Layer 6 of a small transformer language model trained on English Wikipedia (16 layers, counted from 0, width 128).
A neuron's activation on a vector x is SiLU(gate . x) times (in . x), where the dot is the dot product.

Input weights of the MLP neurons that the questions are about. A number n stands for (n - 500) times 0.00083.
n24 gate: 401 532 430 662 583 422 473 250 457 609 346 350 563 516 741 435 583 622 426 327 508 355 585 515 297 629 473 470 613 327 504 658 488 504 545 353 820 286 442 895 611 519 465 785 635 673 462 586 556 512 500 368 629 309 377 568 462 489 288 532 781 539 419 539 500 535 534 658 535 639 280 520 115 442 416 496 600 276 622 460 477 567 515 333 439 312 272 554 396 547 423 454 488 369 567 492 597 270 342 546 437 535 558 578 217 633 433 399 532 535 469 653 619 263 356 707 465 488 626 359 485 516 619 606 448 558 674 609
n28 gate: 322 696 528 89 456 442 579 500 600 341 313 715 395 728 505 671 413 530 527 359 538 725 561 234 608 348 637 771 618 663 271 211 414 681 577 418 552 534 491 334 572 431 458 391 495 490 839 427 613 267 420 491 491 465 314 345 621 482 579 280 425 269 533 320 481 505 357 691 416 478 401 108 611 298 495 348 466 758 559 636 668 495 701 543 384 656 538 873 397 698 270 430 816 538 562 537 730 590 419 500 576 328 646 369 235 758 505 363 744 276 382 419 673 446 599 302 594 537 610 605 615 813 716 352 759 663 458 747
n95 gate: 548 518 565 513 480 455 453 565 439 425 513 338 208 278 417 383 529 649 624 562 526 170 534 731 284 626 236 412 569 276 697 949 509 325 360 531 620 557 521 681 324 575 466 270 333 203 440 708 392 461 508 487 600 794 517 467 496 628 500 460 701 402 667 639 600 440 462 436 209 711 281 429 398 560 416 280 571 626 387 736 577 583 475 580 347 652 304 560 436 513 339 307 447 557 627 381 479 488 391 367 336 513 612 595 153 518 579 648 85 631 422 404 564 495 517 751 341 406 510 430 391 451 513 509 201 466 616 517
n99 gate: 360 554 589 465 592 653 500 527 422 688 610 418 481 686 704 557 425 492 606 622 351 383 378 482 508 546 500 586 592 579 369 584 625 500 423 727 585 523 527 537 438 478 543 220 473 581 763 393 614 430 453 580 512 732 413 426 636 750 279 229 651 695 295 265 423 610 436 811 580 558 258 693 504 424 626 657 496 514 284 535 629 620 418 574 568 508 608 530 485 634 675 626 409 535 586 481 687 402 741 489 464 659 565 481 455 136 330 421 393 636 404 748 595 548 393 477 645 473 313 519 526 484 566 641 718 334 511 619
n117 gate: 658 442 638 572 713 293 680 544 684 721 381 536 429 638 701 475 440 588 462 564 518 415 438 458 292 625 478 560 588 572 500 551 487 361 175 229 505 604 566 548 643 753 604 456 399 388 339 509 470 795 429 227 335 653 548 526 435 695 495 477 771 665 561 197 487 605 764 645 346 330 670 459 578 553 328 426 267 667 509 582 553 617 273 237 718 504 482 421 526 394 449 584 336 599 577 648 522 496 756 324 454 478 310 310 307 441 343 101 656 496 376 344 263 356 513 717 288 377 697 397 302 722 414 491 622 697 460 740
n121 gate: 414 708 827 446 364 593 831 513 586 393 663 604 630 491 552 546 374 612 508 367 553 385 385 408 365 437 536 813 86 452 657 597 369 653 585 318 277 459 340 448 492 362 350 692 765 423 275 263 689 738 538 642 563 276 271 371 544 534 533 134 460 553 240 419 782 500 226 350 557 617 645 349 400 686 336 435 730 580 421 477 509 536 457 660 526 446 378 518 376 549 690 376 679 319 627 588 354 665 365 465 682 693 398 367 608 399 410 611 463 320 509 262 588 402 607 393 482 230 569 639 431 664 758 411 532 685 447 612
n156 gate: 655 285 389 519 470 478 473 546 323 279 427 393 249 523 438 470 603 356 662 495 321 425 427 405 572 435 334 747 362 604 514 289 378 738 816 631 393 800 656 482 574 647 474 551 692 793 391 509 336 848 561 761 630 452 523 602 246 337 669 424 591 375 532 477 639 568 540 582 614 621 769 263 716 578 627 221 315 396 486 254 318 533 455 354 826 615 598 632 555 399 376 280 391 589 715 319 811 522 519 546 483 627 752 509 375 286 300 686 295 537 574 588 468 621 399 320 404 706 449 528 549 928 411 230 655 509 418 518
n158 gate: 487 432 550 500 612 289 517 735 445 347 479 703 483 736 306 671 492 744 337 612 554 528 417 696 644 622 425 472 567 410 500 218 492 610 524 172 444 670 621 512 587 780 500 316 463 462 437 633 416 605 319 766 529 373 442 697 776 552 308 353 533 413 566 479 366 363 341 409 810 547 348 521 402 654 564 414 552 461 374 547 364 801 399 624 623 575 749 417 612 608 431 745 547 317 559 463 317 575 369 529 508 442 408 758 508 686 196 617 444 525 680 361 723 452 721 579 612 496 514 445 573 709 271 587 487 409 554 286
n182 gate: 91 253 423 563 447 422 528 476 544 426 680 573 331 423 394 576 272 245 737 436 462 655 448 329 440 596 725 561 538 516 678 759 378 684 514 315 521 364 452 612 509 611 586 438 661 374 474 551 334 466 279 262 423 700 538 638 557 638 505 684 292 756 339 837 855 443 612 396 538 554 532 529 842 757 789 813 668 662 390 500 424 238 731 573 773 251 384 850 538 471 490 476 727 729 500 392 471 705 694 462 386 491 314 643 546 722 722 569 441 287 773 461 263 495 533 490 605 367 723 524 304 686 378 550 592 424 372 690
n215 gate: 657 567 403 313 447 689 578 429 411 441 356 420 305 340 453 369 581 597 617 264 755 588 745 525 514 597 518 350 544 510 541 601 308 380 429 684 803 693 268 560 659 517 342 443 321 558 703 525 297 544 467 404 673 514 509 610 322 563 371 564 474 412 565 606 403 164 423 387 561 669 842 654 466 408 486 440 477 637 491 527 544 371 619 482 513 509 353 395 94 399 569 89 636 397 366 439 762 500 531 421 780 335 496 276 410 755 607 618 459 224 204 540 391 592 417 407 491 500 427 385 161 531 424 440 800 656 535 709
n24 in: 529 520 456 300 645 538 273 403 671 473 492 451 289 691 418 545 355 378 623 794 636 661 392 640 760 528 569 343 713 630 396 350 386 199 772 545 487 537 444 339 611 508 419 504 608 541 711 442 744 447 470 592 443 370 389 748 567 338 618 546 405 427 775 427 532 400 527 643 639 289 573 459 476 368 825 551 247 587 290 558 305 357 539 426 425 569 147 428 564 640 458 580 587 390 713 464 448 599 569 368 615 508 420 476 512 409 321 600 413 561 508 313 580 479 624 247 600 552 491 520 371 586 316 264 496 635 580 430
n28 in: 537 151 283 455 419 332 449 311 569 265 678 796 500 613 365 403 648 579 233 294 388 347 429 425 342 367 520 617 376 500 517 546 500 561 359 341 256 675 476 527 489 310 657 444 512 439 526 384 588 327 621 715 299 312 508 504 520 538 743 475 263 257 405 355 504 524 625 579 516 658 511 632 429 484 533 375 347 413 588 554 488 601 337 451 323 408 548 658 611 476 633 321 265 488 362 531 397 454 277 262 378 338 512 468 446 430 654 641 380 597 709 250 540 584 691 476 452 476 407 480 243 410 492 257 370 524 643 550
n95 in: 487 750 422 364 552 405 367 626 719 271 431 583 692 452 730 532 412 622 360 433 574 202 655 362 324 661 283 648 340 317 827 527 597 395 550 491 563 465 539 525 677 269 578 474 470 421 444 492 417 417 680 323 526 219 556 404 534 209 169 621 543 205 491 770 878 483 530 680 577 297 479 527 483 513 562 390 554 573 432 527 474 390 596 522 491 500 496 693 285 284 455 199 491 465 500 329 414 310 597 582 496 291 435 431 362 639 509 496 370 509 378 714 513 395 98 539 504 453 466 596 635 305 368 668 328 539 496 231
n99 in: 414 735 783 423 593 311 525 462 300 532 437 453 339 432 459 480 537 280 536 409 437 468 458 642 469 398 154 500 630 427 591 439 299 500 235 449 374 629 320 541 668 386 448 344 446 355 441 342 816 704 579 542 517 416 587 232 508 532 526 212 508 351 362 449 466 454 512 513 521 488 565 504 566 320 422 648 535 222 430 496 483 521 512 590 413 770 679 317 287 559 483 575 500 624 359 442 726 556 717 254 468 292 525 374 545 352 483 369 500 142 445 606 263 478 391 289 710 132 696 581 574 461 290 566 402 504 203 577
n117 in: 631 128 417 365 373 500 600 311 444 548 559 365 246 662 429 372 522 524 531 538 651 645 432 478 529 514 312 371 326 772 543 471 388 514 386 224 531 140 217 670 591 496 541 408 550 667 416 695 676 666 798 331 284 524 505 407 224 702 442 500 495 413 577 297 564 405 558 391 813 547 500 326 594 559 758 814 751 664 423 656 427 407 296 519 595 642 435 509 668 303 538 673 467 439 411 378 354 762 426 523 235 378 432 263 425 514 347 519 543 852 904 181 500 519 523 472 290 468 520 518 393 575 500 318 216 631 427 478
n121 in: 354 270 496 609 460 800 524 444 544 588 528 710 436 632 585 593 450 492 492 516 766 454 374 377 301 392 608 609 603 633 578 628 439 540 697 463 491 435 112 399 466 639 607 289 551 729 555 316 565 468 455 524 356 525 292 462 539 531 587 521 209 634 630 496 548 390 422 721 449 425 477 230 594 413 598 531 508 579 537 553 579 754 573 435 414 540 420 532 504 730 496 678 709 411 366 543 192 735 476 472 640 382 377 445 488 644 267 780 652 548 596 267 280 333 444 404 377 453 655 665 484 350 508 462 800 500 520 419
n156 in: 458 532 262 648 471 418 428 509 569 622 405 463 440 839 509 538 960 410 292 387 327 448 536 385 320 427 363 722 627 412 495 703 371 472 847 458 540 528 387 411 215 624 429 468 256 334 749 509 552 147 487 446 582 828 478 434 724 648 519 514 316 397 477 729 623 527 589 468 505 517 395 393 491 106 402 224 622 431 505 523 581 486 500 430 473 235 551 730 577 359 528 640 481 426 333 607 464 158 394 428 509 487 301 523 711 472 546 575 241 344 505 454 504 801 940 527 346 595 434 583 341 342 703 290 407 612 545 447
n158 in: 504 426 683 373 437 396 632 524 708 310 372 688 484 313 621 665 626 542 519 471 508 500 472 360 534 398 225 508 520 430 642 550 488 492 496 570 303 372 468 354 393 367 676 625 596 361 219 313 302 512 565 408 524 432 484 372 532 229 572 630 356 548 496 569 557 480 342 276 376 841 326 558 540 556 496 291 617 428 555 467 584 508 609 504 341 630 284 520 480 399 550 596 629 705 636 460 841 677 492 620 657 241 383 198 418 271 508 676 775 500 739 696 684 445 419 585 633 388 473 361 469 492 484 470 504 783 612 414
n182 in: 486 730 619 620 592 852 598 433 371 687 458 394 810 734 463 668 431 218 505 324 637 568 298 451 303 490 481 398 405 587 975 485 697 375 667 843 390 423 344 565 747 606 278 329 369 739 805 386 459 338 326 552 305 450 444 454 388 377 654 402 650 388 500 81 529 491 606 289 552 647 473 524 328 443 267 458 402 397 386 710 345 558 450 500 556 557 443 627 124 694 647 392 515 423 404 477 429 527 634 820 770 481 439 377 422 417 423 882 588 337 566 639 552 699 372 253 632 622 400 629 352 398 770 619 577 612 378 376
n215 in: 517 646 558 475 633 335 833 719 708 421 288 425 492 384 706 710 532 577 747 428 652 366 529 427 436 438 611 496 328 473 547 466 371 508 480 496 683 525 398 440 574 520 486 698 337 367 491 552 413 612 512 496 607 676 832 397 439 800 332 637 581 474 455 678 525 296 464 443 455 616 524 737 299 439 441 335 547 392 461 500 313 529 631 786 662 582 579 606 321 340 675 349 733 487 429 577 602 598 496 451 484 208 434 443 512 407 679 687 398 629 529 438 451 461 783 541 750 185 326 550 392 639 634 681 722 707 574 416

Each question shows a token from some text and the vector x that enters the MLP there. A number n stands for (n - 500) times 0.01.

"their ": 356 540 504 428 591 636 366 647 448 686 433 501 500 536 455 468 589 550 615 599 540 496 432 484 455 391 427 475 555 553 635 375 509 434 453 665 347 518 477 513 507 533 229 499 538 465 400 400 468 483 501 484 511 563 584 428 605 697 530 414 535 533 496 476 630 632 513 538 438 521 559 625 356 425 664 586 601 518 495 338 551 423 591 559 556 462 415 396 468 574 537 522 518 552 706 511 444 418 434 327 592 507 429 554 588 531 555 505 552 542 700 403 591 602 343 551 431 576 355 534 419 497 477 507 466 403 556 460
Which of these neurons fires most? n28

"V": 349 443 452 496 692 569 457 491 364 554 500 461 573 461 661 289 483 619 235 655 455 483 588 454 429 499 379 505 429 624 579 422 530 552 560 529 360 296 645 534 553 205 433 500 516 409 509 356 363 452 743 491 211 597 640 609 310 651 443 451 498 587 383 449 490 475 433 443 517 295 518 714 573 452 449 560 471 425 397 334 417 474 459 376 474 673 554 401 375 460 464 558 597 627 647 508 347 377 475 549 588 640 641 524 354 514 321 554 558 380 567 533 470 506 443 433 500 548 519 419 624 588 744 480 545 488 549 338
The two highest activations, in order: n215, n28

"e ": 382 569 469 390 452 346 550 580 450 481 335 498 612 501 335 306 439 633 562 476 503 484 462 520 404 509 651 550 473 496 499 525 550 281 407 497 407 575 596 427 438 386 285 557 432 454 449 610 578 515 520 368 539 508 417 587 314 509 434 448 460 442 612 665 717 503 364 563 581 565 574 526 559 449 560 540 656 333 461 354 381 510 552 394 357 419 486 404 415 479 475 597 299 450 551 471 458 484 460 497 322 426 514 563 263 428 585 596 554 581 683 498 477 697 385 511 451 523 347 551 512 575 560 573 668 583 342 543
The two highest activations, in order: n95, n215

"of ": 358 563 440 366 610 638 505 517 515 437 354 536 534 542 457 429 576 357 481 530 502 441 449 533 528 430 508 477 571 505 711 423 458 621 571 509 348 673 466 454 513 550 220 555 433 383 435 491 402 449 491 504 573 631 567 565 618 727 432 396 397 462 558 530 529 456 561 613 551 506 648 394 493 502 625 588 611 563 435 497 384 428 542 349 504 562 414 517 396 517 442 664 403 490 629 511 521 588 464 463 329 496 616 592 536 578 628 563 538 568 511 480 586 607 433 544 452 461 419 475 533 562 577 483 548 419 357 451
The most active neuron and its activation: n156, at about 1.6

"ign": 487 345 473 671 635 375 524 425 670 712 269 501 578 554 508 367 368 715 201 441 339 593 426 566 424 357 396 436 444 619 505 424 424 462 465 595 318 487 414 500 519 634 502 519 526 486 567 533 515 424 704 642 480 509 650 438 460 404 411 540 411 143 401 539 497 367 471 544 588 691 497 470 419 504 682 485 690 491 410 360 344 586 393 413 393 552 423 492 541 362 448 565 593 524 421 473 387 446 491 519 76 488 614 606 281 529 410 580 603 438 581 469 564 484 488 457 524 706 604 607 494 609 534 575 517 415 385 603
Which three neurons fire most, strongest first? n156, n28, n215

"his ": 407 514 460 423 626 602 379 669 453 740 444 534 510 548 403 368 529 453 525 573 586 421 520 434 495 431 353 502 519 560 662 378 582 431 230 590 306 495 489 571 423 448 260 494 581 478 369 513 525 521 418 471 522 552 484 468 467 672 471 344 463 506 492 560 659 492 533 597 520 429 521 578 403 424 609 600 544 515 571 426 467 429 663 492 561 444 462 399 490 536 555 593 511 542 599 427 404 357 478 299 598 366 369 544 616 635 615 519 591 612 667 348 482 552 382 508 366 535 430 533 378 498 485 478 469 426 507 487
The two highest activations, in order: n117, n158

"Center ": 303 572 430 348 434 513 502 520 429 419 389 525 599 502 459 300 521 710 433 474 442 530 543 518 468 354 427 393 537 493 589 444 623 359 514 635 389 541 559 382 380 499 318 618 438 502 327 539 569 560 516 480 584 699 504 530 394 641 462 454 383 410 410 557 634 506 423 718 546 476 257 537 582 410 514 606 556 392 350 413 428 417 511 314 444 404 470 438 624 409 573 569 363 551 648 469 436 434 420 564 497 379 478 668 364 480 600 441 646 554 396 484 500 607 455 405 568 501 340 393 387 470 547 561 642 615 410 553
The most active neuron and its activation: n121, at about 0.43

"|": 404 480 523 417 562 590 461 403 519 610 473 462 617 499 441 419 490 527 364 581 499 335 552 546 485 484 473 542 526 543 410 361 419 441 448 518 330 355 525 558 561 419 381 632 409 510 379 554 571 554 714 421 474 561 556 632 574 537 428 421 502 668 465 472 628 557 680 691 361 305 498 557 545 358 413 572 511 516 537 355 456 269 494 388 452 436 397 426 708 342 445 459 401 512 364 540 401 463 384 516 467 504 595 760 576 556 546 468 683 459 634 406 419 593 432 605 607 572 282 560 677 566 400 423 619 470 268 434
Which three neurons fire most, strongest first? n158, n182, n117

"M": 407 495 457 572 613 597 462 511 499 522 460 557 566 596 364 291 476 609 351 610 383 530 501 564 440 498 486 482 469 639 425 450 543 499 524 527 364 386 496 476 400 406 435 588 544 375 487 403 337 505 703 352 246 588 500 506 434 642 419 478 412 371 417 471 391 527 593 493 525 237 372 898 505 455 420 626 441 440 411 338 475 427 690 363 494 653 388 526 431 394 325 586 397 692 576 436 313 520 413 590 487 658 447 471 354 489 478 568 771 395 520 580 567 502 352 516 513 375 531 471 492 496 572 374 530 526 354 449
Which of these neurons fires most? n215

"year ": 407 668 461 288 469 521 499 609 592 408 326 569 571 384 506 362 541 563 413 409 386 416 523 464 476 588 639 378 448 473 616 387 508 325 307 575 316 530 569 549 480 374 361 566 531 499 351 647 603 533 527 563 460 554 408 425 487 745 492 491 513 481 364 412 660 386 466 474 416 592 473 567 563 454 560 569 623 425 495 325 437 568 571 321 329 400 481 403 608 570 451 483 367 316 556 516 377 638 414 522 212 492 535 728 511 565 703 625 618 509 562 483 701 464 362 482 663 531 473 466 430 553 590 522 600 455 500 438
Which of these neurons fires most? n156

"ice ": 364 588 532 332 460 479 357 630 620 437 331 479 518 519 379 385 512 714 594 337 435 515 438 434 588 326 511 426 507 612 546 471 467 764 561 623 377 482 540 588 631 538 306 549 501 385 433 636 431 366 474 444 578 525 493 600 731 555 630 500 500 552 438 599 599 465 381 617 514 632 404 595 505 436 538 625 517 480 484 439 531 494 410 416 475 523 369 398 433 538 442 463 438 457 551 463 488 467 457 294 577 545 466 628 411 591 564 607 597 473 621 413 411 596 552 526 397 623 298 521 428 445 513 672 467 723 495 500
Which three neurons fire most, strongest first? n28, n215, n158

".": 377 571 442 294 329 383 502 539 638 446 420 630 566 494 368 540 390 566 550 479 576 490 582 688 569 504 477 612 542 547 512 505 443 654 531 367 254 548 580 362 436 339 447 400 440 475 395 669 493 416 736 468 419 426 467 724 563 661 394 408 517 495 334 481 653 435 547 669 571 496 626 561 470 493 612 476 571 214 475 422 347 354 519 516 412 421 364 603 581 428 453 629 286 507 375 385 253 513 446 571 573 384 626 653 234 432 481 517 533 570 663 538 485 515 422 612 571 447 504 505 540 538 496 448 572 517 448 462
Which of these neurons fires most? n158

"son ": 387 634 520 480 702 509 511 568 419 594 450 476 592 460 632 241 473 592 485 459 307 452 569 444 565 511 482 441 492 515 603 449 518 475 442 654 415 534 531 462 376 476 258 594 502 505 440 515 550 431 539 471 552 508 465 562 399 453 570 471 369 412 394 526 728 403 439 590 421 290 580 436 466 304 574 582 657 469 493 419 484 508 588 390 531 515 293 440 509 401 554 631 288 586 555 503 416 637 418 502 359 519 547 638 378 530 462 563 677 517 645 498 663 637 484 497 507 423 420 469 596 544 516 591 564 662 418 384
Which three neurons fire most, strongest first? n28, n24, n215

"15 ": 488 530 375 369 539 593 466 501 393 608 432 571 513 420 459 424 513 457 621 476 598 544 545 542 352 493 372 411 657 552 537 374 468 439 483 474 376 608 490 603 494 388 322 641 459 441 443 544 793 379 375 545 623 498 442 477 459 738 400 476 471 706 431 503 643 548 474 669 514 477 572 540 468 434 436 542 571 470 328 311 571 642 620 318 457 505 489 415 601 407 436 457 349 424 531 409 375 396 439 464 532 500 548 522 573 470 593 683 667 477 587 402 631 607 476 646 404 422 553 462 453 701 518 482 603 526 497 300
Which three neurons fire most, strongest first? n24, n121, n182

"s": 348 439 433 510 625 619 525 477 458 718 471 473 676 539 507 314 541 603 372 670 384 613 445 546 548 543 550 459 478 510 477 501 497 533 395 527 405 423 481 418 620 672 421 545 381 471 438 483 594 396 800 431 308 448 441 485 530 594 322 310 449 463 466 449 499 388 482 686 524 453 707 651 493 373 411 546 548 532 464 311 516 308 695 439 575 553 346 472 549 425 535 481 382 759 596 526 415 522 561 391 652 594 539 498 461 389 528 592 574 549 572 578 453 483 362 671 555 460 620 451 592 565 752 523 611 523 536 205
Which three neurons fire most, strongest first? n117, n28, n156

"F": 353 455 438 545 566 600 350 644 442 405 400 522 571 391 436 352 516 543 244 631 497 612 400 504 444 540 506 425 534 574 567 423 489 412 437 507 335 474 469 424 477 344 454 625 564 308 503 537 555 467 659 506 339 581 567 617 328 752 302 450 377 413 314 506 495 527 595 513 505 398 467 807 552 531 516 529 464 390 391 282 383 517 635 231 575 414 465 377 529 344 503 536 606 530 482 507 418 454 439 548 524 638 342 417 373 573 470 519 572 569 564 593 439 572 296 474 493 564 504 447 603 603 607 401 438 507 516 295
Which of these neurons fires most? n121

"les ": 351 551 482 330 405 525 508 484 468 500 331 456 656 398 593 419 461 517 505 539 516 348 421 475 451 462 540 475 530 596 592 367 603 325 503 629 409 409 499 440 566 544 270 472 575 486 423 501 603 455 565 548 442 464 496 602 349 479 494 451 606 320 499 614 583 458 417 578 511 520 537 486 454 517 637 644 658 303 512 451 474 450 569 412 432 492 371 455 501 528 538 505 309 565 560 449 456 575 434 386 372 393 446 674 235 567 639 555 580 549 649 454 552 621 519 570 633 451 325 486 529 615 584 593 536 650 498 423
Which of these neurons fires most? n24

"\n": 382 657 471 453 493 689 495 509 635 568 540 454 583 433 397 422 627 610 576 350 527 486 459 486 529 347 658 433 574 674 607 428 470 687 523 415 391 474 419 542 579 488 296 564 418 411 354 563 332 392 556 479 384 490 476 632 580 578 548 395 484 546 464 522 540 456 451 666 454 538 453 448 454 353 440 527 522 447 476 452 609 494 550 406 436 405 452 472 466 469 442 534 450 535 494 541 437 495 505 246 615 603 527 744 506 587 558 614 590 433 555 500 521 618 363 492 518 588 186 473 445 523 355 514 524 604 380 465
Which three neurons fire most, strongest first? n117, n182, n121

"H": 437 550 447 507 767 595 423 493 554 649 460 526 452 535 414 326 512 542 398 505 417 572 432 539 488 371 468 377 480 506 542 466 524 342 584 332 345 488 545 522 498 305 444 609 507 460 413 723 509 496 616 413 215 498 534 442 456 577 440 403 376 528 423 595 490 382 559 526 483 416 482 770 624 395 424 541 428 339 564 322 471 473 526 372 656 572 470 463 432 263 468 502 505 737 584 527 247 538 490 675 464 632 378 477 431 507 556 586 815 603 500 453 509 469 479 454 564 499 501 392 625 651 683 497 593 381 577 273
Which of these neurons fires most? n117

"0 ": 488 482 307 486 766 441 692 554 436 648 469 531 515 394 674 415 456 522 477 441 584 490 540 517 360 415 471 531 648 549 506 373 478 507 531 497 331 348 542 593 397 332 373 683 463 553 437 413 683 451 524 427 585 554 544 449 640 649 323 568 461 571 535 422 741 550 537 511 512 438 478 504 536 467 556 620 539 604 320 273 478 559 494 238 457 470 462 473 656 574 445 535 335 467 485 421 384 394 477 488 551 536 592 564 585 413 459 612 687 488 693 461 500 718 468 603 555 405 531 486 615 593 562 463 673 529 468 340
Which of these neurons fires most? n117

"m": 456 379 406 527 744 762 606 560 551 536 424 470 622 536 558 323 460 645 326 576 410 675 444 565 551 578 427 530 481 549 454 474 554 487 434 528 420 503 483 596 554 505 425 565 455 437 557 427 353 491 860 531 282 485 441 545 350 727 474 441 395 445 469 433 429 543 604 528 410 485 674 786 440 324 540 605 561 454 330 269 522 446 718 427 452 548 277 500 524 414 313 468 452 581 536 355 364 475 355 430 659 655 411 525 506 441 555 586 808 484 507 542 583 493 427 532 644 564 593 523 541 477 465 448 550 555 452 420
The most active neuron and its activation: n156, at about 0.37

"d": 392 407 554 520 592 479 718 591 623 618 402 477 588 639 393 217 496 567 420 613 382 403 440 541 424 526 470 561 482 465 337 502 520 430 370 523 356 600 575 561 446 520 520 658 335 363 624 444 567 445 744 476 465 412 543 485 581 623 365 428 379 164 519 522 517 515 407 510 608 362 609 570 508 470 462 563 461 149 462 208 270 465 635 481 508 496 388 457 454 464 439 560 577 585 517 472 395 399 457 445 512 478 613 612 235 619 375 590 623 574 646 345 523 507 611 577 448 468 463 434 549 584 540 335 644 514 631 515
The most active neuron and its activation: n24, at about 0.76

"St": 347 368 447 544 803 476 469 514 466 503 479 516 603 338 511 324 458 500 338 498 471 480 489 467 439 411 347 364 385 519 501 412 530 498 468 404 400 308 542 470 483 451 433 609 484 345 547 457 516 556 486 430 220 582 580 437 549 773 436 540 467 239 418 430 595 519 469 689 484 551 568 658 510 470 361 473 400 342 384 341 476 465 703 323 473 644 421 432 415 387 556 452 603 642 643 534 319 606 360 584 635 455 345 656 366 542 383 616 773 478 459 597 534 495 452 516 627 543 532 452 466 535 722 367 526 318 509 398
The two highest activations, in order: n156, n121

"- ": 367 547 420 452 536 757 471 580 536 449 502 437 572 464 402 324 437 584 574 440 536 397 514 489 425 486 519 426 546 650 593 312 378 614 382 454 420 416 536 378 417 496 278 530 540 567 381 484 417 331 534 454 512 539 574 508 468 556 483 339 399 501 527 570 534 445 372 553 439 422 446 448 542 401 361 455 640 594 468 357 480 366 695 490 532 561 498 550 489 339 461 567 391 530 497 487 552 647 542 362 732 426 571 585 646 579 479 639 646 527 468 383 460 497 306 581 556 621 323 546 462 580 406 432 404 581 439 328
The most active neuron and its activation: n121, at about 0.59

"C": 311 430 381 378 672 575 484 552 502 477 500 517 500 473 528 259 478 568 375 593 465 561 529 500 526 426 518 395 504 504 558 423 476 387 593 571 293 466 495 445 581 462 474 505 495 420 599 256 459 345 643 479 306 626 543 438 430 587 401 378 443 470 339 449 420 367 542 581 485 362 262 825 522 523 488 493 562 291 465 205 632 461 749 313 571 556 410 389 494 336 429 481 488 764 551 520 377 506 365 655 544 585 341 506 402 540 463 538 601 423 444 561 603 538 524 551 423 565 463 448 481 598 550 344 502 561 463 247
Which three neurons fire most, strongest first? n117, n215, n121

"R": 422 484 363 485 732 579 520 452 574 421 508 387 535 470 475 272 389 483 453 565 387 587 508 487 399 521 453 404 548 617 449 470 548 534 451 581 329 383 439 312 513 427 418 583 582 327 502 601 504 528 640 456 370 622 529 557 463 718 523 464 471 501 385 515 400 443 476 579 566 318 383 876 626 402 438 496 403 314 400 345 501 492 707 301 455 668 499 414 479 338 393 435 541 661 615 542 384 540 468 500 488 616 494 551 371 541 620 533 512 497 595 568 592 554 450 472 462 465 516 531 610 607 652 443 623 371 489 205
Which of these neurons fires most? n121

"k ": 319 562 505 421 498 533 491 571 432 523 299 516 598 478 429 509 408 621 534 477 371 412 505 554 394 452 513 516 465 432 516 415 511 480 477 594 415 492 537 489 441 436 257 538 458 483 424 625 432 441 677 471 518 491 438 631 373 429 571 553 489 294 483 501 663 421 444 565 537 463 627 509 556 414 510 565 655 444 505 361 478 457 568 457 409 510 455 509 467 452 620 666 466 554 514 466 394 513 464 518 388 537 586 711 366 503 543 659 628 562 584 498 608 649 504 478 432 468 222 437 583 508 667 594 680 612 381 455
The most active neuron and its activation: n99, at about 0.27

"S": 334 330 413 483 526 575 509 469 437 568 506 414 616 471 321 436 578 614 421 612 500 593 482 568 514 573 527 384 500 569 475 481 589 469 394 453 385 428 582 405 569 344 422 562 499 386 517 553 508 454 624 429 241 514 514 520 513 559 338 429 468 399 431 661 504 379 520 500 523 367 536 793 634 395 399 523 518 379 524 239 510 470 679 290 592 646 388 380 499 418 521 452 353 785 601 471 389 557 498 649 563 624 520 422 315 489 442 542 549 357 650 558 459 541 461 594 485 448 539 458 553 539 736 430 460 443 451 195
The most active neuron and its activation: n121, at about 0.39

"fif": 429 544 415 612 727 504 427 399 443 699 350 442 520 461 624 249 566 628 321 563 437 621 594 450 533 515 425 309 535 499 478 358 441 632 452 654 342 585 508 403 357 549 453 671 582 597 370 438 495 311 524 544 461 672 459 510 495 601 468 413 548 383 457 606 621 506 451 605 558 321 572 594 358 442 289 496 686 419 299 294 464 653 679 498 542 378 280 405 550 549 628 467 586 499 341 458 501 437 374 463 668 520 412 569 301 507 543 613 574 597 603 456 642 579 248 488 453 500 663 488 498 583 505 419 534 397 501 376
Which of these neurons fires most? n117

"Region": 377 395 363 462 708 661 462 478 565 566 514 557 583 428 580 255 496 504 253 521 311 541 472 562 557 343 368 433 427 460 609 227 439 542 477 665 332 584 372 332 491 380 421 539 589 513 387 537 556 551 564 633 345 603 701 441 521 623 239 556 553 487 385 671 471 413 431 569 407 451 542 526 613 535 396 596 457 542 405 447 435 345 276 347 379 484 382 479 646 339 480 556 464 516 568 454 373 353 561 502 589 602 436 537 286 520 466 398 649 312 538 465 612 545 426 498 486 489 586 329 515 539 560 526 642 425 447 445
Which of these neurons fires most? n215

"ham": 435 510 438 630 603 360 564 640 644 702 441 574 626 533 593 512 450 575 447 501 374 604 399 640 568 511 384 360 464 504 567 431 446 505 478 569 366 507 577 321 291 451 439 444 474 488 634 673 538 402 758 444 406 458 524 430 755 507 257 461 416 237 481 675 615 490 370 402 433 579 663 581 430 389 497 504 637 367 481 569 338 430 482 434 455 427 396 604 565 274 545 419 401 634 389 398 392 437 440 494 584 506 750 694 346 503 517 463 573 390 641 405 628 603 580 465 581 350 546 492 511 535 619 404 522 675 329 459
Which three neurons fire most, strongest first? n158, n28, n95

", ": 383 590 649 452 368 416 511 440 500 391 430 568 591 482 491 270 536 480 461 402 538 541 455 496 525 472 498 464 447 625 681 370 469 485 458 359 437 642 461 578 441 472 245 517 407 564 398 583 465 310 637 488 332 522 364 657 598 565 569 464 427 428 471 558 497 453 483 539 437 597 502 536 506 505 572 517 596 507 358 469 492 531 648 407 354 386 391 528 528 409 478 594 262 431 600 535 453 558 415 467 548 374 642 722 309 385 641 568 468 476 556 471 509 590 455 473 455 539 332 490 451 551 561 486 509 492 463 406
The two highest activations, in order: n28, n95

"ish": 412 389 492 559 640 583 456 421 623 511 403 607 450 583 423 681 488 610 466 505 423 537 555 545 600 554 377 467 362 480 618 421 407 442 330 646 348 539 538 450 300 511 469 515 346 417 552 566 595 374 744 483 556 461 433 520 583 465 494 519 476 324 603 727 518 275 477 551 463 527 655 526 379 412 527 563 672 460 557 438 527 480 514 614 392 481 348 422 528 272 530 564 601 628 436 535 233 382 452 591 639 530 659 646 406 567 589 605 760 616 703 365 633 485 597 630 631 510 630 424 452 518 760 531 628 473 335 510
Which of these neurons fires most? n158

"pen": 404 451 390 654 778 491 417 527 380 888 406 615 628 430 582 342 529 595 313 590 386 628 569 580 409 442 443 586 491 432 468 417 660 516 347 493 493 451 457 417 674 370 429 662 492 530 339 387 657 433 583 411 498 459 733 537 543 546 342 383 434 561 323 579 618 570 573 488 516 458 583 601 670 401 548 565 385 531 413 274 579 540 367 367 534 467 425 473 476 445 428 690 609 554 450 338 451 563 447 424 451 541 489 485 546 468 435 566 491 462 717 421 519 664 358 571 467 382 644 501 504 502 576 448 570 701 454 464
Which of these neurons fires most? n117